Layer 21 of a small transformer language model trained on English Wikipedia (24 layers, counted from 0, width 64).
A neuron's activation on a vector x is GELU(gate . x) times (in . x), where the dot is the dot product.
The model reads these tokens: "l" "at" "z" " in" " se" "ver" "e" " n" "e" "o" "-" "G" "re" "e" "k" " st" "y" "le" " to" " " "ec" "h" "o" " the" " a" "r"

The vector x that enters this layer's MLP at each token. A number n stands for (n - 128) times 0.027.
0 "l": 87, 149, 124, 156, 109, 139, 139, 122, 134, 133, 164, 68, 73, 77, 89, 110, 106, 151, 88, 67, 86, 180, 127, 46, 220, 75, 122, 176, 118, 141, 138, 115, 149, 117, 125, 160, 87, 125, 125, 172, 164, 136, 151, 153, 63, 222, 131, 119, 138, 154, 113, 111, 114, 188, 88, 119, 103, 144, 113, 193, 177, 118, 95, 160
1 "at": 119, 203, 130, 127, 90, 197, 113, 83, 170, 94, 165, 93, 118, 69, 115, 138, 75, 118, 142, 108, 102, 137, 143, 136, 228, 37, 148, 174, 122, 157, 158, 130, 185, 175, 139, 135, 105, 114, 169, 151, 168, 186, 140, 129, 88, 164, 47, 143, 119, 101, 83, 47, 123, 136, 117, 115, 130, 102, 113, 168, 164, 98, 196, 148
2 "z": 110, 141, 113, 135, 109, 75, 141, 130, 101, 119, 145, 104, 146, 90, 72, 157, 91, 177, 166, 164, 91, 145, 83, 53, 231, 162, 126, 172, 110, 131, 181, 95, 116, 132, 150, 137, 69, 122, 82, 161, 165, 125, 121, 149, 35, 142, 152, 97, 124, 155, 77, 125, 116, 176, 138, 98, 152, 130, 62, 180, 169, 135, 128, 146
3 " in": 99, 83, 90, 150, 148, 112, 166, 89, 157, 121, 80, 138, 131, 123, 143, 145, 81, 101, 119, 114, 123, 134, 59, 97, 219, 83, 113, 178, 155, 111, 145, 195, 143, 134, 216, 133, 83, 92, 179, 188, 152, 116, 127, 217, 107, 105, 59, 144, 164, 141, 112, 99, 145, 69, 111, 109, 67, 104, 65, 145, 117, 64, 166, 78
4 " se": 40, 110, 164, 120, 115, 118, 178, 113, 103, 97, 132, 123, 174, 159, 119, 133, 98, 189, 87, 47, 138, 183, 35, 114, 139, 131, 52, 158, 154, 174, 206, 114, 134, 110, 200, 192, 116, 86, 126, 115, 156, 141, 192, 175, 146, 61, 6, 107, 109, 187, 79, 125, 149, 155, 147, 132, 124, 53, 141, 173, 141, 95, 142, 121
5 "ver": 122, 90, 30, 157, 146, 101, 211, 169, 122, 144, 176, 135, 76, 132, 33, 84, 120, 124, 106, 106, 103, 111, 66, 136, 147, 171, 78, 199, 129, 114, 147, 175, 147, 205, 135, 185, 134, 109, 80, 155, 166, 207, 201, 171, 91, 147, 121, 117, 151, 154, 55, 135, 185, 140, 141, 172, 150, 147, 151, 166, 179, 58, 149, 129
6 "e": 95, 153, 120, 139, 124, 70, 143, 105, 112, 95, 198, 163, 139, 156, 131, 121, 138, 147, 150, 44, 106, 158, 104, 85, 222, 122, 110, 214, 137, 119, 131, 101, 101, 131, 101, 125, 72, 57, 127, 230, 131, 161, 167, 128, 103, 83, 126, 124, 148, 185, 90, 115, 111, 104, 80, 87, 93, 96, 98, 162, 169, 86, 164, 108
7 " n": 142, 100, 132, 148, 120, 149, 227, 135, 156, 102, 144, 108, 65, 175, 134, 120, 145, 65, 101, 55, 110, 165, 81, 96, 183, 95, 86, 193, 149, 145, 245, 118, 138, 89, 178, 170, 95, 46, 153, 47, 143, 83, 188, 149, 131, 190, 116, 133, 118, 157, 104, 174, 119, 135, 125, 147, 146, 124, 107, 194, 124, 74, 120, 111
8 "e": 53, 105, 132, 120, 109, 126, 179, 149, 191, 119, 237, 102, 165, 201, 135, 106, 101, 95, 116, 25, 74, 188, 90, 109, 108, 127, 71, 154, 101, 103, 181, 134, 159, 152, 175, 161, 104, 42, 135, 162, 159, 157, 176, 154, 169, 97, 69, 147, 133, 171, 123, 132, 138, 145, 97, 109, 160, 105, 169, 183, 106, 97, 130, 188
9 "o": 165, 102, 80, 202, 126, 112, 186, 157, 111, 104, 214, 148, 183, 166, 125, 36, 150, 153, 119, 58, 99, 190, 108, 57, 156, 70, 151, 152, 62, 145, 151, 111, 97, 114, 104, 120, 126, 75, 126, 143, 162, 202, 173, 116, 87, 101, 61, 102, 133, 138, 61, 108, 175, 114, 94, 146, 144, 102, 133, 186, 188, 72, 175, 148
10 "-": 87, 31, 70, 204, 104, 158, 196, 133, 140, 168, 176, 74, 138, 187, 153, 81, 102, 90, 196, 124, 52, 134, 141, 91, 177, 125, 141, 141, 125, 152, 104, 113, 110, 77, 122, 134, 125, 117, 172, 135, 111, 149, 176, 170, 76, 122, 124, 137, 127, 171, 84, 107, 162, 148, 138, 141, 144, 71, 107, 168, 169, 72, 186, 38
11 "G": 136, 126, 81, 190, 99, 148, 160, 149, 125, 132, 119, 32, 132, 159, 144, 139, 110, 87, 124, 30, 107, 178, 82, 77, 178, 132, 115, 206, 99, 154, 178, 97, 156, 117, 101, 129, 123, 113, 60, 60, 159, 109, 154, 114, 112, 211, 89, 76, 126, 143, 123, 121, 170, 161, 103, 113, 126, 81, 154, 142, 150, 118, 141, 88
12 "re": 97, 91, 148, 122, 122, 123, 140, 216, 152, 183, 143, 63, 85, 86, 145, 69, 57, 94, 103, 50, 105, 123, 64, 71, 141, 77, 128, 165, 135, 135, 193, 148, 81, 111, 129, 150, 107, 82, 173, 81, 156, 143, 145, 130, 183, 110, 94, 153, 114, 136, 124, 84, 100, 159, 160, 97, 203, 71, 101, 188, 190, 113, 121, 169
13 "e": 97, 135, 88, 70, 163, 134, 165, 118, 85, 123, 243, 112, 155, 115, 90, 71, 87, 145, 147, 78, 99, 120, 99, 46, 158, 69, 144, 149, 88, 116, 117, 87, 158, 116, 147, 92, 113, 26, 99, 164, 194, 188, 156, 133, 154, 70, 96, 148, 157, 125, 75, 123, 166, 119, 75, 119, 162, 137, 115, 185, 219, 79, 151, 133
14 "k": 149, 103, 81, 140, 137, 72, 135, 124, 122, 132, 244, 114, 122, 149, 114, 87, 124, 131, 135, 101, 104, 126, 118, 66, 225, 133, 175, 148, 114, 172, 147, 103, 110, 60, 135, 149, 83, 107, 124, 175, 150, 148, 177, 116, 45, 156, 115, 126, 132, 136, 118, 149, 127, 115, 45, 79, 122, 64, 86, 154, 185, 119, 135, 88
15 " st": 93, 65, 132, 127, 90, 169, 127, 148, 181, 124, 187, 91, 42, 137, 176, 127, 33, 138, 135, 68, 105, 113, 130, 45, 137, 91, 165, 236, 123, 156, 182, 88, 124, 109, 114, 224, 138, 81, 115, 64, 112, 113, 175, 152, 130, 172, 26, 94, 117, 153, 123, 121, 122, 111, 135, 125, 111, 89, 99, 122, 127, 82, 128, 118
16 "y": 159, 121, 112, 161, 109, 117, 179, 189, 149, 75, 168, 128, 176, 151, 92, 84, 97, 123, 90, 127, 64, 171, 81, 63, 199, 150, 147, 184, 132, 150, 163, 107, 57, 134, 132, 94, 158, 70, 169, 108, 165, 173, 146, 131, 145, 153, 89, 79, 95, 83, 90, 120, 148, 136, 101, 84, 111, 111, 198, 231, 195, 142, 190, 138
17 "le": 102, 157, 103, 160, 102, 41, 105, 148, 146, 156, 185, 181, 131, 96, 116, 145, 119, 132, 178, 135, 119, 138, 97, 89, 201, 120, 133, 212, 107, 150, 108, 133, 87, 144, 109, 126, 61, 57, 129, 169, 144, 150, 192, 125, 82, 140, 117, 139, 130, 176, 122, 114, 115, 142, 97, 77, 102, 114, 104, 201, 193, 110, 157, 72
18 " to": 80, 113, 101, 106, 184, 121, 147, 144, 191, 136, 96, 157, 171, 164, 162, 136, 87, 95, 95, 84, 163, 215, 102, 75, 222, 103, 132, 192, 139, 101, 184, 143, 128, 140, 111, 88, 110, 49, 171, 135, 131, 119, 137, 154, 122, 97, 147, 82, 129, 139, 79, 86, 114, 144, 72, 151, 112, 117, 108, 155, 133, 14, 152, 52
19 " ": 92, 163, 72, 190, 151, 117, 161, 76, 124, 111, 139, 71, 162, 150, 158, 132, 100, 136, 139, 102, 88, 119, 97, 136, 141, 115, 74, 131, 28, 167, 192, 170, 143, 104, 146, 187, 153, 142, 66, 153, 127, 141, 163, 153, 122, 82, 101, 57, 116, 170, 60, 106, 110, 129, 115, 132, 144, 88, 116, 227, 94, 83, 193, 39
20 "ec": 153, 102, 102, 146, 97, 130, 216, 102, 172, 109, 115, 96, 154, 158, 130, 96, 68, 104, 161, 120, 74, 202, 6, 76, 130, 121, 106, 167, 123, 160, 149, 135, 129, 118, 243, 136, 158, 31, 136, 124, 89, 125, 105, 159, 120, 143, 132, 99, 161, 164, 105, 85, 198, 154, 83, 149, 198, 143, 123, 153, 130, 90, 184, 58
21 "h": 114, 79, 91, 137, 42, 113, 178, 149, 169, 127, 206, 145, 170, 180, 108, 183, 106, 153, 109, 85, 163, 126, 41, 73, 137, 108, 105, 133, 158, 122, 203, 130, 145, 186, 142, 119, 179, 73, 105, 112, 104, 108, 66, 153, 106, 155, 102, 85, 165, 178, 117, 32, 151, 172, 50, 123, 153, 88, 142, 199, 151, 77, 120, 98
22 "o": 136, 141, 110, 118, 147, 78, 158, 178, 171, 100, 170, 140, 141, 114, 84, 112, 93, 186, 104, 89, 108, 190, 131, 46, 167, 74, 103, 166, 88, 121, 201, 89, 120, 124, 110, 104, 179, 51, 89, 171, 154, 156, 170, 161, 58, 128, 81, 125, 133, 150, 67, 61, 119, 102, 95, 151, 123, 101, 154, 215, 148, 42, 148, 96
23 " the": 124, 118, 99, 146, 147, 73, 146, 86, 172, 115, 101, 136, 141, 198, 115, 108, 72, 154, 119, 28, 160, 115, 83, 101, 228, 113, 170, 198, 92, 190, 133, 98, 82, 91, 156, 160, 112, 127, 181, 181, 129, 123, 151, 103, 92, 178, 70, 116, 147, 158, 102, 99, 122, 50, 125, 135, 123, 69, 89, 143, 128, 84, 176, 131
24 " a": 50, 86, 161, 166, 145, 146, 191, 103, 180, 159, 123, 106, 167, 212, 173, 110, 68, 105, 96, 34, 105, 152, 137, 102, 138, 108, 165, 187, 56, 206, 155, 151, 132, 89, 164, 133, 120, 93, 156, 86, 123, 105, 213, 170, 80, 124, 82, 132, 148, 110, 111, 95, 190, 112, 77, 152, 116, 121, 76, 161, 150, 51, 187, 141
25 "r": 110, 85, 172, 204, 93, 204, 197, 162, 158, 166, 167, 102, 149, 189, 115, 103, 70, 118, 52, 85, 144, 112, 82, 145, 147, 79, 154, 188, 133, 149, 164, 182, 150, 134, 161, 174, 95, 117, 145, 139, 97, 163, 199, 161, 124, 117, 84, 113, 133, 156, 146, 79, 236, 101, 120, 130, 141, 96, 175, 211, 197, 91, 113, 137

Each question shows the input weights of one neuron of the MLP. A number n stands for (n - 128) times 0.0033.

n30 gate: 132, 187, 129, 124, 82, 91, 132, 79, 193, 97, 102, 139, 129, 189, 129, 142, 179, 180, 131, 96, 131, 168, 142, 169, 101, 141, 104, 108, 128, 120, 91, 135, 126, 144, 128, 66, 143, 169, 53, 176, 146, 114, 111, 94, 130, 145, 142, 90, 129, 115, 130, 143, 114, 156, 72, 124, 112, 133, 100, 105, 161, 140, 160, 106
n30 in: 124, 100, 128, 103, 106, 85, 187, 136, 59, 91, 131, 88, 174, 92, 112, 115, 148, 145, 157, 152, 95, 84, 124, 149, 132, 121, 132, 149, 127, 86, 113, 137, 125, 122, 145, 180, 142, 102, 88, 150, 142, 116, 207, 179, 137, 77, 129, 127, 97, 143, 90, 132, 109, 137, 123, 142, 147, 120, 84, 118, 136, 144, 78, 118
On which token does it fire most? 6 "e"

n243 gate: 97, 119, 144, 130, 104, 98, 72, 132, 172, 158, 146, 161, 113, 147, 134, 180, 119, 140, 164, 118, 118, 115, 130, 143, 108, 128, 133, 62, 173, 114, 118, 115, 200, 169, 106, 111, 135, 139, 98, 113, 165, 132, 100, 121, 135, 107, 198, 119, 134, 53, 88, 141, 147, 107, 95, 134, 72, 150, 100, 92, 166, 176, 153, 118
n243 in: 126, 190, 156, 132, 60, 178, 74, 145, 132, 96, 90, 102, 140, 147, 167, 120, 155, 120, 104, 102, 170, 158, 102, 88, 149, 138, 136, 78, 126, 138, 85, 144, 177, 96, 81, 150, 102, 145, 136, 150, 60, 139, 150, 131, 178, 140, 154, 161, 143, 90, 138, 129, 136, 182, 111, 130, 127, 166, 108, 125, 159, 148, 195, 99
On which token does it fire most, and how strongly? 5 "ver", at about 0.32

n28 gate: 151, 131, 72, 145, 102, 117, 152, 66, 113, 154, 136, 141, 134, 93, 145, 163, 135, 118, 104, 123, 118, 160, 198, 100, 146, 120, 124, 169, 118, 87, 111, 120, 159, 174, 107, 148, 167, 132, 121, 80, 90, 156, 128, 130, 99, 145, 166, 125, 153, 189, 152, 153, 107, 169, 138, 120, 127, 146, 189, 125, 126, 172, 128, 114
n28 in: 128, 135, 82, 124, 110, 100, 119, 162, 69, 127, 117, 110, 93, 100, 113, 186, 124, 130, 125, 191, 96, 141, 99, 128, 110, 127, 154, 127, 102, 178, 64, 117, 167, 140, 112, 146, 129, 132, 119, 113, 104, 78, 175, 100, 134, 154, 116, 101, 112, 168, 84, 135, 123, 149, 155, 117, 135, 151, 155, 146, 151, 100, 126, 130
Its three highest activations, in order, are on tokens 11 "G", 0 "l", 5 "ver"

n70 gate: 70, 167, 145, 152, 117, 124, 141, 163, 160, 105, 112, 123, 170, 65, 112, 139, 89, 159, 88, 147, 151, 115, 141, 187, 88, 110, 147, 93, 159, 127, 157, 156, 112, 140, 126, 107, 97, 144, 116, 193, 117, 107, 125, 151, 126, 84, 136, 109, 105, 192, 145, 122, 159, 157, 140, 89, 113, 155, 167, 101, 101, 122, 56, 165
n70 in: 77, 104, 123, 126, 170, 132, 126, 128, 102, 83, 132, 89, 134, 142, 104, 106, 90, 102, 121, 117, 139, 164, 111, 162, 87, 155, 97, 179, 127, 121, 79, 149, 147, 81, 134, 71, 142, 135, 166, 174, 126, 84, 123, 136, 171, 123, 96, 105, 118, 148, 167, 140, 181, 85, 122, 147, 166, 124, 78, 118, 184, 161, 120, 157
On which token does it fire most? 25 "r"

n86 gate: 151, 131, 151, 125, 117, 157, 185, 184, 135, 130, 144, 165, 167, 76, 109, 159, 119, 126, 159, 123, 99, 150, 155, 134, 147, 185, 134, 132, 109, 98, 123, 138, 100, 97, 126, 119, 174, 139, 105, 94, 165, 130, 116, 137, 119, 129, 138, 137, 106, 111, 133, 141, 156, 136, 117, 74, 147, 142, 194, 117, 128, 165, 98, 164
n86 in: 193, 120, 153, 123, 206, 107, 123, 135, 127, 108, 79, 79, 132, 131, 124, 160, 141, 92, 127, 124, 158, 134, 151, 73, 126, 174, 89, 172, 146, 133, 122, 129, 117, 130, 102, 101, 116, 145, 194, 108, 100, 176, 170, 111, 134, 134, 165, 102, 107, 96, 71, 118, 84, 123, 121, 79, 135, 142, 182, 125, 135, 83, 143, 110
On which token does it fire most, and how strongly? 16 "y", at about 2.3

n195 gate: 91, 100, 108, 171, 145, 67, 130, 112, 113, 127, 187, 124, 167, 148, 82, 138, 140, 129, 178, 205, 111, 114, 106, 122, 123, 159, 147, 92, 150, 221, 85, 94, 142, 160, 173, 135, 133, 168, 145, 109, 121, 66, 126, 128, 167, 125, 136, 111, 97, 143, 180, 135, 84, 164, 113, 182, 140, 144, 150, 131, 161, 138, 115, 93
n195 in: 127, 133, 118, 107, 105, 80, 111, 114, 151, 182, 129, 97, 114, 83, 179, 130, 67, 97, 105, 91, 95, 135, 172, 76, 138, 135, 122, 129, 129, 109, 99, 176, 126, 101, 115, 125, 143, 110, 119, 148, 122, 176, 136, 157, 161, 120, 195, 147, 100, 105, 86, 139, 158, 158, 162, 128, 148, 108, 132, 166, 101, 137, 149, 83
On which token does it fire most? 10 "-"

n54 gate: 117, 118, 72, 143, 72, 92, 126, 133, 169, 95, 122, 135, 134, 155, 136, 110, 201, 189, 103, 119, 155, 94, 143, 106, 132, 112, 140, 107, 144, 141, 112, 153, 144, 136, 99, 131, 140, 90, 122, 105, 80, 112, 95, 112, 142, 109, 132, 112, 49, 171, 131, 109, 99, 80, 116, 126, 104, 91, 99, 142, 126, 131, 70, 162
n54 in: 113, 112, 104, 127, 79, 124, 142, 106, 132, 96, 121, 164, 147, 65, 174, 118, 135, 137, 138, 137, 170, 162, 135, 111, 73, 152, 104, 157, 131, 209, 127, 148, 115, 93, 125, 150, 139, 140, 97, 122, 140, 116, 125, 81, 69, 136, 142, 77, 136, 80, 126, 87, 129, 130, 160, 131, 97, 100, 148, 148, 122, 181, 122, 185
On which token does it fire most? 13 "e"

n65 gate: 157, 51, 155, 117, 180, 128, 113, 119, 113, 48, 129, 96, 100, 125, 165, 142, 177, 143, 119, 117, 79, 133, 102, 122, 122, 122, 172, 104, 144, 165, 145, 127, 125, 103, 120, 142, 146, 89, 125, 108, 158, 114, 102, 176, 193, 125, 164, 131, 130, 130, 155, 126, 139, 94, 124, 138, 142, 198, 96, 84, 136, 114, 145, 131
n65 in: 107, 122, 149, 87, 129, 128, 111, 63, 94, 142, 131, 129, 151, 96, 115, 114, 102, 119, 131, 112, 69, 157, 134, 154, 99, 138, 141, 140, 132, 129, 163, 149, 113, 167, 133, 117, 172, 180, 204, 137, 167, 142, 168, 110, 172, 173, 115, 169, 153, 150, 130, 73, 126, 90, 147, 74, 116, 80, 138, 139, 107, 89, 112, 113
On which token does it fire most, and how strongly? 2 "z", at about 0.14

n159 gate: 125, 141, 120, 65, 164, 175, 155, 89, 131, 132, 122, 121, 106, 98, 162, 134, 83, 138, 148, 97, 181, 122, 169, 143, 119, 101, 129, 131, 139, 116, 105, 158, 168, 159, 85, 136, 145, 107, 133, 141, 114, 150, 166, 117, 145, 125, 119, 125, 98, 73, 180, 153, 183, 161, 110, 96, 134, 159, 106, 94, 152, 110, 79, 99
n159 in: 149, 174, 120, 139, 103, 142, 155, 121, 152, 146, 144, 139, 157, 147, 135, 164, 147, 164, 65, 136, 144, 103, 126, 151, 128, 117, 180, 140, 85, 140, 141, 175, 116, 120, 137, 101, 119, 106, 132, 182, 161, 155, 167, 112, 112, 97, 110, 161, 167, 108, 84, 151, 111, 178, 109, 104, 86, 136, 136, 95, 168, 61, 110, 114
On which token does it fire most? 13 "e"

n163 gate: 125, 140, 70, 123, 103, 140, 126, 145, 149, 148, 164, 88, 139, 157, 114, 140, 163, 141, 172, 113, 183, 108, 159, 125, 120, 108, 125, 156, 105, 145, 157, 126, 147, 101, 111, 125, 85, 159, 152, 120, 183, 139, 126, 139, 137, 121, 135, 113, 116, 136, 126, 182, 72, 134, 104, 114, 209, 141, 128, 89, 119, 143, 150, 96
n163 in: 102, 150, 179, 149, 130, 149, 97, 140, 146, 102, 121, 113, 83, 132, 87, 127, 151, 152, 85, 129, 94, 174, 126, 141, 136, 160, 205, 110, 101, 147, 113, 126, 140, 146, 142, 135, 125, 108, 121, 152, 72, 85, 94, 159, 140, 131, 114, 136, 120, 149, 108, 138, 130, 140, 132, 67, 70, 108, 107, 139, 173, 96, 109, 151
On which token does it fire most? 14 "k"

n5 gate: 107, 137, 155, 202, 143, 121, 139, 116, 116, 190, 119, 125, 125, 158, 135, 112, 159, 90, 85, 155, 121, 122, 134, 149, 117, 158, 105, 113, 180, 132, 115, 148, 81, 131, 129, 87, 92, 125, 113, 49, 141, 101, 123, 80, 116, 151, 127, 133, 125, 121, 195, 170, 88, 130, 130, 203, 115, 105, 137, 97, 165, 129, 160, 154
n5 in: 134, 131, 101, 90, 91, 104, 96, 123, 165, 144, 96, 107, 123, 157, 133, 130, 86, 170, 77, 99, 133, 123, 177, 111, 187, 193, 96, 84, 105, 184, 99, 145, 131, 158, 118, 157, 150, 123, 127, 166, 163, 99, 122, 188, 120, 171, 116, 120, 175, 171, 128, 100, 59, 118, 112, 126, 135, 169, 177, 76, 187, 125, 124, 180
On which token does it fire most? 9 "o"

n13 gate: 162, 128, 125, 148, 83, 88, 158, 121, 150, 105, 126, 129, 103, 142, 128, 94, 169, 186, 140, 113, 122, 170, 173, 114, 61, 146, 157, 93, 139, 140, 100, 122, 95, 141, 128, 145, 138, 166, 95, 105, 156, 168, 132, 67, 72, 120, 108, 103, 120, 114, 112, 132, 206, 150, 166, 181, 103, 175, 99, 98, 140, 163, 139, 116
n13 in: 158, 158, 50, 111, 184, 140, 95, 145, 89, 157, 122, 115, 88, 141, 120, 54, 70, 134, 85, 192, 96, 169, 104, 148, 107, 105, 94, 145, 126, 131, 89, 163, 104, 119, 178, 144, 112, 88, 174, 124, 121, 129, 114, 108, 102, 163, 139, 123, 136, 126, 131, 112, 97, 123, 103, 206, 137, 103, 115, 84, 103, 104, 158, 81
On which token does it fire most? 5 "ver"

n224 gate: 113, 191, 158, 134, 110, 143, 125, 161, 116, 152, 98, 95, 123, 103, 128, 133, 110, 149, 116, 133, 147, 93, 96, 125, 163, 159, 99, 101, 112, 124, 111, 127, 170, 118, 105, 83, 76, 113, 141, 194, 83, 80, 127, 130, 203, 128, 141, 182, 125, 154, 164, 97, 109, 82, 103, 172, 85, 123, 176, 137, 150, 152, 122, 74
n224 in: 127, 105, 127, 171, 164, 148, 183, 95, 151, 163, 58, 135, 148, 160, 158, 150, 76, 111, 127, 174, 110, 94, 135, 96, 123, 117, 141, 122, 143, 152, 145, 82, 80, 155, 159, 122, 142, 164, 128, 131, 183, 156, 141, 160, 149, 63, 100, 116, 140, 132, 108, 140, 118, 87, 156, 164, 109, 116, 138, 136, 121, 119, 136, 128
Its three highest activations, in order, are on tokens 3 " in", 25 "r", 14 "k"

n104 gate: 171, 140, 114, 109, 107, 144, 65, 97, 88, 159, 135, 121, 125, 148, 119, 124, 70, 114, 164, 180, 140, 110, 111, 136, 147, 135, 138, 122, 116, 102, 104, 147, 169, 135, 185, 125, 204, 130, 99, 118, 122, 169, 106, 146, 96, 96, 151, 171, 142, 111, 109, 141, 148, 134, 169, 108, 148, 152, 115, 196, 103, 122, 81, 106
n104 in: 144, 146, 114, 169, 92, 100, 84, 138, 151, 122, 143, 93, 113, 166, 131, 154, 106, 133, 107, 174, 92, 167, 119, 91, 117, 90, 110, 77, 114, 142, 83, 94, 135, 137, 141, 139, 191, 107, 144, 150, 129, 106, 114, 152, 75, 171, 108, 149, 157, 130, 94, 120, 121, 122, 106, 136, 97, 149, 173, 138, 143, 93, 99, 96
On which token does it fire most? 20 "ec"

n219 gate: 182, 134, 121, 209, 90, 130, 139, 107, 115, 37, 121, 160, 142, 159, 137, 110, 181, 109, 116, 104, 109, 160, 160, 130, 116, 107, 112, 106, 102, 76, 81, 115, 158, 118, 104, 77, 119, 108, 136, 132, 133, 84, 127, 160, 136, 69, 118, 180, 166, 114, 145, 106, 77, 107, 156, 148, 113, 144, 178, 143, 133, 154, 167, 129
n219 in: 130, 128, 152, 128, 110, 157, 175, 85, 115, 84, 171, 99, 136, 153, 171, 32, 173, 149, 103, 180, 129, 100, 165, 120, 105, 104, 70, 51, 151, 132, 143, 125, 140, 94, 128, 170, 63, 139, 111, 136, 111, 187, 124, 131, 97, 118, 114, 131, 115, 132, 73, 105, 130, 155, 143, 128, 138, 181, 59, 153, 90, 204, 165, 93
On which token does it fire most, and how strongly? 9 "o", at about 1.1

n179 gate: 174, 86, 122, 109, 158, 153, 119, 146, 131, 144, 160, 133, 152, 97, 74, 104, 111, 148, 122, 152, 135, 163, 150, 141, 105, 104, 139, 185, 139, 158, 113, 107, 84, 152, 129, 129, 106, 143, 122, 159, 90, 83, 183, 78, 176, 98, 137, 141, 104, 158, 153, 151, 136, 146, 141, 126, 110, 155, 187, 126, 158, 162, 129, 138
n179 in: 128, 106, 119, 176, 114, 131, 132, 115, 88, 93, 148, 148, 116, 96, 152, 85, 105, 101, 58, 91, 188, 109, 166, 163, 125, 121, 109, 108, 143, 87, 130, 169, 116, 153, 131, 81, 115, 119, 170, 118, 116, 100, 135, 139, 91, 92, 136, 105, 133, 141, 95, 74, 143, 152, 134, 91, 104, 135, 152, 106, 94, 159, 133, 159
On which token does it fire most? 25 "r"

n126 gate: 132, 133, 173, 146, 151, 171, 92, 154, 139, 154, 70, 112, 144, 115, 84, 126, 153, 159, 103, 149, 118, 113, 154, 153, 149, 118, 170, 122, 120, 147, 156, 124, 130, 188, 139, 90, 77, 123, 152, 139, 118, 123, 118, 119, 74, 81, 146, 178, 98, 157, 87, 156, 96, 125, 78, 98, 119, 129, 208, 122, 117, 169, 102, 171
n126 in: 138, 142, 139, 165, 125, 108, 133, 106, 106, 83, 189, 149, 93, 121, 154, 133, 101, 152, 169, 150, 71, 201, 109, 132, 51, 187, 116, 152, 124, 145, 108, 125, 144, 101, 143, 110, 144, 137, 197, 107, 151, 161, 168, 119, 135, 137, 109, 125, 132, 90, 93, 129, 114, 114, 161, 138, 104, 74, 131, 125, 139, 110, 158, 92
On which token does it fire most? 1 "at"

n15 gate: 178, 120, 181, 78, 117, 131, 138, 88, 158, 78, 148, 146, 92, 134, 180, 136, 144, 80, 165, 98, 138, 131, 115, 122, 148, 112, 132, 159, 106, 159, 109, 143, 114, 70, 102, 131, 121, 129, 103, 96, 149, 108, 140, 124, 99, 151, 147, 183, 138, 105, 123, 115, 129, 104, 95, 130, 125, 122, 163, 111, 116, 182, 158, 186
n15 in: 120, 124, 212, 126, 154, 113, 128, 116, 157, 141, 121, 134, 119, 138, 172, 133, 124, 135, 140, 156, 104, 194, 137, 124, 142, 106, 126, 117, 112, 144, 142, 189, 105, 84, 84, 123, 165, 107, 129, 126, 107, 116, 169, 131, 100, 164, 167, 171, 127, 143, 125, 121, 142, 131, 152, 161, 116, 101, 153, 133, 105, 170, 145, 137
On which token does it fire most? 24 " a"

n192 gate: 131, 151, 114, 99, 111, 109, 154, 143, 118, 113, 189, 133, 112, 125, 108, 117, 174, 121, 160, 129, 119, 148, 135, 158, 122, 129, 97, 88, 166, 90, 104, 107, 167, 189, 164, 112, 180, 104, 105, 107, 159, 80, 114, 151, 100, 176, 129, 167, 160, 59, 108, 153, 144, 99, 110, 125, 137, 127, 135, 81, 165, 98, 119, 153
n192 in: 139, 161, 159, 149, 149, 152, 150, 116, 117, 84, 169, 105, 130, 109, 116, 96, 121, 106, 137, 111, 186, 104, 118, 88, 114, 144, 90, 111, 141, 149, 141, 117, 113, 137, 113, 138, 158, 119, 85, 156, 118, 141, 145, 84, 139, 154, 155, 154, 174, 140, 126, 111, 103, 75, 146, 125, 93, 161, 123, 156, 85, 123, 120, 158
On which token does it fire most? 13 "e"

n150 gate: 150, 183, 115, 119, 81, 129, 172, 156, 136, 124, 170, 112, 131, 117, 135, 116, 117, 142, 156, 152, 123, 125, 179, 146, 124, 101, 136, 123, 109, 120, 117, 100, 126, 151, 126, 168, 138, 100, 148, 159, 152, 160, 172, 159, 128, 135, 178, 106, 92, 110, 140, 131, 130, 138, 146, 157, 203, 136, 85, 115, 113, 187, 141, 78
n150 in: 121, 115, 189, 115, 83, 124, 108, 158, 89, 108, 128, 110, 203, 158, 142, 149, 83, 127, 164, 119, 150, 157, 142, 115, 130, 118, 135, 106, 123, 128, 154, 125, 130, 180, 177, 126, 100, 86, 158, 133, 150, 175, 104, 140, 121, 166, 116, 138, 142, 125, 119, 118, 127, 138, 171, 102, 145, 124, 131, 112, 76, 152, 179, 128
Its three highest activations, in order, are on tokens 1 "at", 20 "ec", 2 "z"

n244 gate: 123, 161, 134, 114, 125, 153, 106, 136, 128, 85, 161, 127, 101, 130, 103, 97, 95, 81, 104, 125, 121, 60, 133, 135, 154, 162, 138, 139, 139, 125, 143, 126, 130, 72, 134, 121, 151, 131, 141, 133, 161, 118, 142, 102, 129, 64, 194, 89, 157, 121, 162, 153, 165, 105, 190, 117, 118, 181, 171, 127, 148, 134, 129, 123
n244 in: 120, 86, 96, 117, 133, 117, 163, 123, 117, 147, 99, 123, 152, 127, 96, 129, 136, 105, 184, 176, 125, 169, 129, 109, 134, 121, 169, 101, 71, 107, 180, 148, 141, 123, 169, 93, 147, 142, 135, 167, 147, 146, 133, 128, 154, 193, 86, 123, 111, 102, 111, 80, 153, 156, 91, 87, 87, 140, 75, 133, 118, 145, 122, 133
On which token does it fire most? 16 "y"

n125 gate: 196, 141, 105, 113, 119, 181, 117, 98, 72, 136, 140, 109, 158, 150, 145, 117, 133, 134, 161, 197, 119, 159, 133, 146, 100, 67, 94, 137, 121, 151, 112, 101, 146, 154, 138, 79, 142, 88, 143, 158, 126, 109, 98, 105, 130, 102, 88, 182, 127, 162, 161, 151, 140, 145, 125, 90, 183, 104, 194, 153, 131, 175, 131, 145
n125 in: 87, 142, 128, 131, 154, 137, 156, 124, 74, 66, 117, 151, 103, 114, 155, 149, 74, 125, 146, 163, 71, 109, 178, 144, 149, 122, 148, 133, 130, 144, 145, 70, 153, 164, 124, 174, 122, 117, 96, 125, 158, 157, 173, 135, 116, 131, 125, 120, 153, 144, 151, 146, 114, 87, 84, 107, 117, 102, 109, 148, 79, 113, 184, 98
On which token does it fire most? 13 "e"

n99 gate: 129, 156, 145, 135, 126, 141, 106, 148, 98, 151, 151, 151, 91, 108, 142, 104, 123, 85, 154, 130, 147, 158, 123, 102, 181, 149, 143, 129, 142, 129, 125, 118, 114, 155, 153, 99, 128, 130, 76, 132, 141, 113, 93, 91, 127, 158, 193, 163, 124, 124, 181, 153, 100, 138, 106, 133, 156, 138, 100, 103, 89, 154, 132, 91
n99 in: 111, 93, 146, 117, 148, 116, 135, 78, 115, 153, 150, 119, 98, 73, 113, 107, 174, 112, 156, 75, 112, 148, 99, 105, 122, 152, 155, 118, 152, 170, 161, 111, 62, 119, 205, 98, 114, 130, 61, 134, 119, 113, 165, 144, 125, 151, 149, 102, 100, 155, 114, 130, 85, 144, 103, 143, 151, 137, 79, 117, 112, 148, 115, 121
On which token does it fire most? 2 "z"